Layer 4 of a small transformer language model trained on English Wikipedia (16 layers, counted from 0, width 128).
A neuron's activation on a vector x is SiLU(gate . x) times (in . x), where the dot is the dot product.
The model reads these tokens: "," " it" " was" " announced" " that" " a" " "

The vector x that enters this layer's MLP at each token. A number n stands for (n - 500) times 0.0044.
0 ",": 573 501 544 555 617 664 538 490 444 506 523 581 594 574 493 465 532 482 481 612 492 556 441 417 577 479 543 525 454 462 465 473 494 497 768 466 576 536 538 691 444 429 444 592 539 503 427 445 474 516 516 476 414 359 365 462 587 568 472 581 438 547 448 362 456 461 499 490 562 466 360 808 732 532 559 601 459 558 537 515 345 459 452 440 347 633 378 183 389 781 528 543 536 551 198 518 519 543 608 547 286 758 703 471 387 511 415 765 435 627 545 528 29 508 628 448 573 473 503 513 453 522 461 479 481 569 265 384
1 " it": 450 246 448 509 554 595 431 370 540 530 441 653 408 552 401 503 572 556 746 583 557 570 353 604 309 480 457 675 584 615 490 417 467 540 383 452 494 516 503 714 557 614 604 700 458 376 530 566 548 253 664 584 447 533 356 498 790 487 557 402 529 361 505 600 586 437 559 513 800 531 659 854 482 468 411 473 365 419 524 669 524 475 351 602 544 478 471 471 456 756 491 551 496 550 617 235 419 419 410 473 569 588 584 477 390 507 789 649 669 625 423 625 208 729 452 416 363 571 683 488 639 469 534 729 453 402 498 700
2 " was": 434 523 634 320 867 317 537 369 530 341 546 545 543 560 333 487 531 417 452 462 488 525 428 349 413 424 410 432 493 701 382 491 539 488 434 521 460 479 389 535 398 386 538 661 462 455 553 509 699 684 542 396 468 574 414 437 609 513 460 572 635 605 582 454 466 425 526 456 619 483 751 822 412 525 533 624 558 438 492 507 396 523 466 426 430 659 674 523 353 683 537 415 508 377 202 355 535 473 490 543 488 795 536 457 544 536 510 665 450 727 517 460 536 545 485 404 404 537 476 393 597 396 507 546 523 489 691 332
3 " announced": 459 523 584 484 579 638 619 404 595 551 492 574 625 432 409 493 506 245 230 511 352 505 656 690 593 548 548 569 574 340 601 518 427 452 549 426 411 473 467 790 474 528 511 611 590 562 462 646 524 639 504 512 565 713 547 473 655 434 502 440 572 439 469 558 594 569 519 574 815 392 604 783 522 613 436 527 440 395 513 622 551 461 414 584 414 649 475 644 499 521 404 471 518 593 528 172 673 437 655 556 507 613 538 581 496 442 779 674 475 588 539 433 426 568 551 342 424 709 321 545 671 689 386 443 536 344 464 358
4 " that": 580 524 390 546 531 566 304 281 420 458 406 794 422 441 517 485 390 463 502 503 676 558 518 677 592 562 561 909 453 474 658 438 437 459 620 562 470 382 495 621 522 461 494 549 451 458 430 362 518 536 489 569 458 463 421 378 568 400 639 479 472 484 565 453 494 700 572 531 730 593 489 804 499 541 738 607 527 489 556 500 422 500 509 369 715 415 476 335 530 709 546 335 509 468 317 464 708 439 536 638 542 637 572 450 355 478 463 632 462 294 540 386 186 874 516 598 525 519 573 490 553 480 446 709 503 443 626 669
5 " a": 522 725 541 344 400 473 642 523 502 401 479 688 372 441 398 516 410 526 233 529 679 530 432 304 368 618 455 394 519 660 499 487 493 601 408 605 600 406 485 657 518 591 498 438 287 379 528 478 457 457 676 456 451 509 401 523 650 458 582 608 548 578 337 558 357 539 609 500 675 621 440 712 540 423 598 577 349 388 529 353 502 413 538 772 447 517 528 551 409 450 530 522 476 350 450 531 448 520 404 510 491 705 693 763 550 474 435 615 669 522 711 566 347 469 551 510 485 394 393 444 432 581 611 500 491 464 536 456
6 " ": 476 556 493 465 441 488 558 508 408 440 492 580 430 600 268 464 502 515 513 532 501 512 520 417 441 291 550 427 476 520 578 403 512 473 388 558 614 479 526 471 455 415 501 586 415 517 592 487 578 483 509 464 485 559 528 505 580 435 544 506 720 565 291 537 479 643 485 510 571 486 468 725 524 482 472 471 457 527 474 550 404 490 433 384 614 665 461 544 427 559 563 519 361 441 488 376 559 440 421 518 381 367 505 510 477 464 425 487 420 420 543 679 413 511 509 405 542 542 464 520 395 584 452 418 482 529 625 562

Each question shows the input weights of one neuron of the MLP. A number n stands for (n - 500) times 0.00081.

n261 gate: 448 483 486 502 449 544 545 407 588 469 483 553 554 551 572 563 466 447 415 414 433 561 376 434 540 522 430 458 411 500 610 675 465 552 518 454 340 342 481 576 454 624 404 538 593 468 556 340 464 409 608 627 498 476 467 488 633 489 515 419 431 415 486 637 479 447 552 494 492 463 551 485 466 541 518 548 452 506 464 538 443 541 423 543 436 443 504 579 557 622 389 527 549 602 442 408 466 467 462 502 529 649 448 442 573 398 456 472 523 535 581 481 489 504 377 446 587 545 494 446 635 453 485 625 469 544 561 523
n261 in: 522 490 644 479 568 581 487 496 537 500 510 603 386 426 465 507 586 520 436 595 542 515 345 471 571 489 496 615 514 541 532 542 389 470 420 485 367 465 530 562 404 481 492 419 491 492 523 465 513 606 447 540 397 537 460 492 469 679 398 484 540 492 593 583 504 577 441 520 552 508 600 544 394 423 562 554 468 470 535 583 560 456 523 589 574 477 448 498 539 516 422 434 473 605 497 558 442 507 564 466 572 406 482 471 532 571 560 419 523 513 439 475 526 658 493 552 564 545 441 420 544 445 544 557 544 372 526 526
On which token does it fire most? 1 " it"

n294 gate: 710 664 450 616 379 500 475 618 520 469 410 556 545 503 605 549 405 664 390 570 452 541 363 418 476 600 477 478 547 610 383 637 517 349 483 395 525 558 480 368 618 610 563 379 476 572 497 446 568 569 474 586 545 421 689 528 333 596 557 403 517 441 455 534 407 460 506 364 356 461 604 402 532 374 550 502 599 370 358 389 361 646 574 531 576 476 575 619 377 323 407 357 567 473 452 650 491 410 557 361 562 588 488 524 362 525 509 588 397 398 302 581 424 547 589 633 423 519 558 494 476 349 669 543 477 569 643 651
n294 in: 465 495 589 409 706 707 444 337 508 685 543 424 474 477 460 466 463 386 486 382 568 556 452 446 644 497 505 609 535 452 567 492 661 567 604 603 322 622 510 521 528 465 471 558 431 426 487 536 664 301 495 500 637 701 482 577 500 508 536 478 471 525 580 382 495 534 542 497 599 608 609 564 444 561 594 537 407 558 488 565 411 343 539 536 464 468 467 456 547 593 477 416 616 497 539 416 518 655 609 583 516 490 470 565 365 442 565 422 529 492 503 342 534 270 537 315 424 456 402 546 478 582 392 575 531 516 530 441
On which token does it fire most? 6 " "

n127 gate: 578 377 589 437 506 483 633 480 547 302 477 565 599 547 394 515 418 430 557 414 322 586 471 585 404 514 555 538 405 313 701 466 480 523 592 600 472 491 574 645 431 556 480 497 437 494 437 308 313 652 564 440 539 478 352 477 602 474 377 529 389 555 446 414 524 338 400 491 414 585 477 476 491 708 494 508 531 461 552 532 336 483 426 494 353 500 368 400 538 603 525 509 462 432 378 436 465 513 658 551 668 618 747 418 426 514 428 556 344 506 369 503 572 291 596 540 482 372 436 580 459 556 483 718 363 448 515 424
n127 in: 515 503 655 509 559 579 612 526 554 357 539 445 638 497 680 417 356 432 506 399 425 489 375 500 588 667 579 566 395 382 539 446 483 540 542 538 445 522 443 441 628 419 387 427 516 438 283 395 407 657 415 506 418 374 437 649 455 678 384 529 223 450 551 372 473 441 422 476 332 566 541 426 367 571 534 579 659 461 544 602 558 463 480 632 412 376 412 353 494 527 374 564 462 455 485 647 424 745 690 509 690 538 411 630 539 528 477 523 456 517 483 359 460 455 464 532 437 341 517 548 387 468 669 575 514 477 555 497
On which token does it fire most, and how strongly? 0 ",", at about 0.39

n83 gate: 544 352 421 431 537 445 447 650 456 485 466 560 425 579 598 419 338 641 648 410 373 415 435 611 644 406 506 624 284 386 456 467 506 414 565 554 578 629 560 601 497 611 554 570 437 451 578 500 685 491 338 595 576 453 581 524 369 311 458 528 644 398 369 536 460 430 672 380 410 764 639 472 445 613 524 511 551 444 405 373 594 578 488 413 381 472 456 485 409 515 503 664 492 497 305 435 786 489 546 374 449 570 505 416 313 441 527 646 479 557 527 402 430 603 391 277 481 413 357 425 437 420 434 524 455 512 503 330
n83 in: 678 237 497 497 494 506 378 573 549 580 531 576 399 523 543 596 460 458 453 429 596 456 506 423 460 599 518 494 441 482 485 400 628 592 640 548 500 487 441 615 679 532 551 427 656 479 497 354 539 567 430 472 469 304 524 500 413 515 494 273 518 443 376 684 537 467 398 494 522 538 653 538 543 485 553 463 521 692 397 599 494 438 378 355 515 411 298 616 557 426 622 364 476 341 465 497 551 517 605 527 443 614 575 615 636 456 596 508 421 646 467 406 544 587 406 300 304 455 468 463 628 408 574 452 324 240 230 347
On which two tokens does it fire most, strongest first? 0 ",", 4 " that"

n169 gate: 511 571 463 528 546 577 549 492 597 535 438 416 357 584 495 467 448 417 532 369 490 448 440 558 391 297 531 393 344 461 545 350 477 292 388 538 412 397 369 564 329 564 449 420 471 487 495 568 576 537 531 521 516 297 442 367 549 359 411 629 391 478 492 428 523 426 675 536 443 533 355 454 521 560 557 498 482 470 442 464 396 555 492 626 513 509 448 505 313 607 426 520 531 479 400 560 536 469 461 465 442 592 475 512 453 369 579 457 503 626 573 515 669 426 560 411 576 400 466 611 527 573 497 602 495 441 646 658
n169 in: 571 495 420 603 474 516 634 682 466 509 512 396 417 536 412 500 488 408 576 416 530 423 387 540 431 443 521 449 379 526 387 339 458 458 441 546 516 525 331 502 435 471 448 384 427 486 495 542 549 495 396 551 456 459 393 481 489 529 350 638 423 561 495 627 471 502 549 512 494 677 479 487 474 613 546 477 309 502 419 669 388 484 528 556 475 428 457 451 458 545 484 429 367 522 498 518 312 420 620 449 505 439 510 525 500 629 596 465 535 560 433 564 613 470 565 481 536 472 627 561 509 459 567 357 528 583 547 622
On which token does it fire most, and how strongly? 3 " announced", at about 0.047

n171 gate: 473 476 484 534 502 368 411 587 557 526 480 430 435 409 450 519 569 485 446 545 492 539 553 516 542 506 522 485 529 589 496 421 570 520 469 460 532 428 492 558 656 556 558 510 629 551 486 536 542 483 569 358 450 408 482 474 414 492 404 566 426 427 476 444 420 583 347 496 578 508 528 598 524 314 564 439 426 587 475 484 522 500 413 573 449 500 506 452 436 500 542 480 573 525 432 543 410 374 453 508 532 478 583 523 665 490 552 577 361 375 569 395 514 508 485 460 446 461 498 587 494 494 429 454 496 575 381 480
n171 in: 491 409 512 519 525 456 516 529 523 424 441 551 459 568 574 536 517 486 450 589 457 644 555 621 386 447 512 565 412 483 494 573 479 469 419 500 498 513 424 402 542 488 610 414 473 428 475 513 587 642 368 614 546 520 418 441 522 330 492 452 479 561 582 425 500 581 488 540 500 396 435 442 458 524 318 471 543 385 417 496 448 551 459 428 378 442 520 556 467 439 450 646 388 534 536 417 552 506 516 413 492 523 493 577 468 448 442 394 544 599 510 460 373 506 616 521 466 560 466 618 561 563 490 457 512 400 454 498
On which token does it fire most? 3 " announced"

n163 gate: 567 474 607 490 547 423 527 479 595 487 340 616 632 488 571 578 651 476 452 605 567 624 474 553 732 552 397 436 404 448 553 699 477 467 522 442 510 475 409 425 318 532 600 552 432 578 487 432 367 436 529 505 505 658 480 573 512 568 474 464 349 467 588 536 419 453 536 497 539 432 458 479 367 447 585 630 403 669 566 425 413 518 513 508 515 593 577 497 546 558 527 428 565 394 348 475 513 495 408 477 683 495 613 365 508 535 531 410 547 564 475 479 522 530 683 449 540 510 557 455 678 568 317 579 589 508 425 432
n163 in: 443 555 594 604 590 560 508 532 495 454 449 510 611 467 629 462 542 439 396 468 560 599 414 578 627 505 558 520 606 521 427 559 357 492 703 372 435 475 495 302 400 687 396 410 559 325 487 578 440 523 442 595 634 427 446 521 360 551 487 512 373 414 564 552 404 529 536 452 495 536 535 526 418 474 543 498 451 475 765 558 599 497 352 616 492 420 398 591 411 391 495 448 577 646 576 655 408 488 527 500 560 516 524 605 629 520 513 516 608 541 487 363 547 520 654 562 449 478 487 465 525 394 570 604 466 450 260 613
On which token does it fire most, and how strongly? 6 " ", at about 0.27

n308 gate: 596 584 483 370 453 660 455 605 622 326 521 374 483 587 536 440 386 460 467 559 370 576 396 575 525 641 366 525 344 623 390 557 500 603 466 426 618 571 586 561 400 402 425 509 544 544 465 451 488 500 436 488 361 289 529 494 419 586 589 372 595 477 645 590 512 754 491 532 500 497 544 534 256 367 514 530 621 666 406 416 659 520 440 306 588 403 393 371 573 444 511 483 548 509 452 455 477 454 475 394 592 503 411 605 399 668 570 533 500 468 474 398 490 646 538 535 464 618 634 470 456 371 632 307 287 529 452 341
n308 in: 268 467 526 568 384 519 648 464 478 559 606 508 438 592 463 505 649 444 517 382 535 418 623 522 529 447 434 544 692 409 679 420 394 460 579 474 260 433 481 588 513 392 484 475 433 533 424 367 489 568 525 491 677 469 432 398 581 545 315 558 427 457 393 437 383 341 411 494 561 586 386 374 627 529 495 567 365 431 588 516 416 629 508 540 460 462 450 527 484 656 524 522 479 384 459 572 503 571 500 505 327 527 616 404 621 400 435 534 516 497 473 596 406 357 505 446 649 490 495 655 397 641 249 508 557 629 526 479
On which token does it fire most? 1 " it"

n213 gate: 643 435 465 425 453 461 514 407 624 517 609 356 455 345 541 565 520 430 540 517 382 641 540 649 339 601 320 445 332 485 368 545 572 476 467 523 567 443 600 544 316 530 490 437 321 635 486 592 444 421 588 457 670 442 548 500 586 413 563 511 507 506 471 434 436 534 589 446 469 586 527 458 473 517 450 428 486 491 481 510 510 524 536 593 514 509 559 442 371 552 628 602 525 450 504 486 614 590 406 428 522 643 548 331 425 432 485 430 405 586 382 490 421 455 518 454 420 468 474 457 551 483 414 623 536 605 520 555
n213 in: 578 448 459 512 486 509 634 486 430 416 594 493 509 550 542 555 595 535 493 611 415 530 396 547 406 580 566 565 554 553 585 553 530 574 489 616 339 485 414 441 455 532 535 638 438 416 488 433 561 443 600 436 527 416 591 400 624 594 472 478 594 465 565 526 411 419 484 519 441 461 629 661 569 604 576 523 540 436 527 479 444 421 346 393 532 474 415 551 436 522 548 491 533 617 423 498 642 395 549 399 418 632 504 487 379 594 415 496 659 502 421 471 506 489 542 481 568 610 402 642 446 488 686 570 596 490 323 403
On which token does it fire most? 1 " it"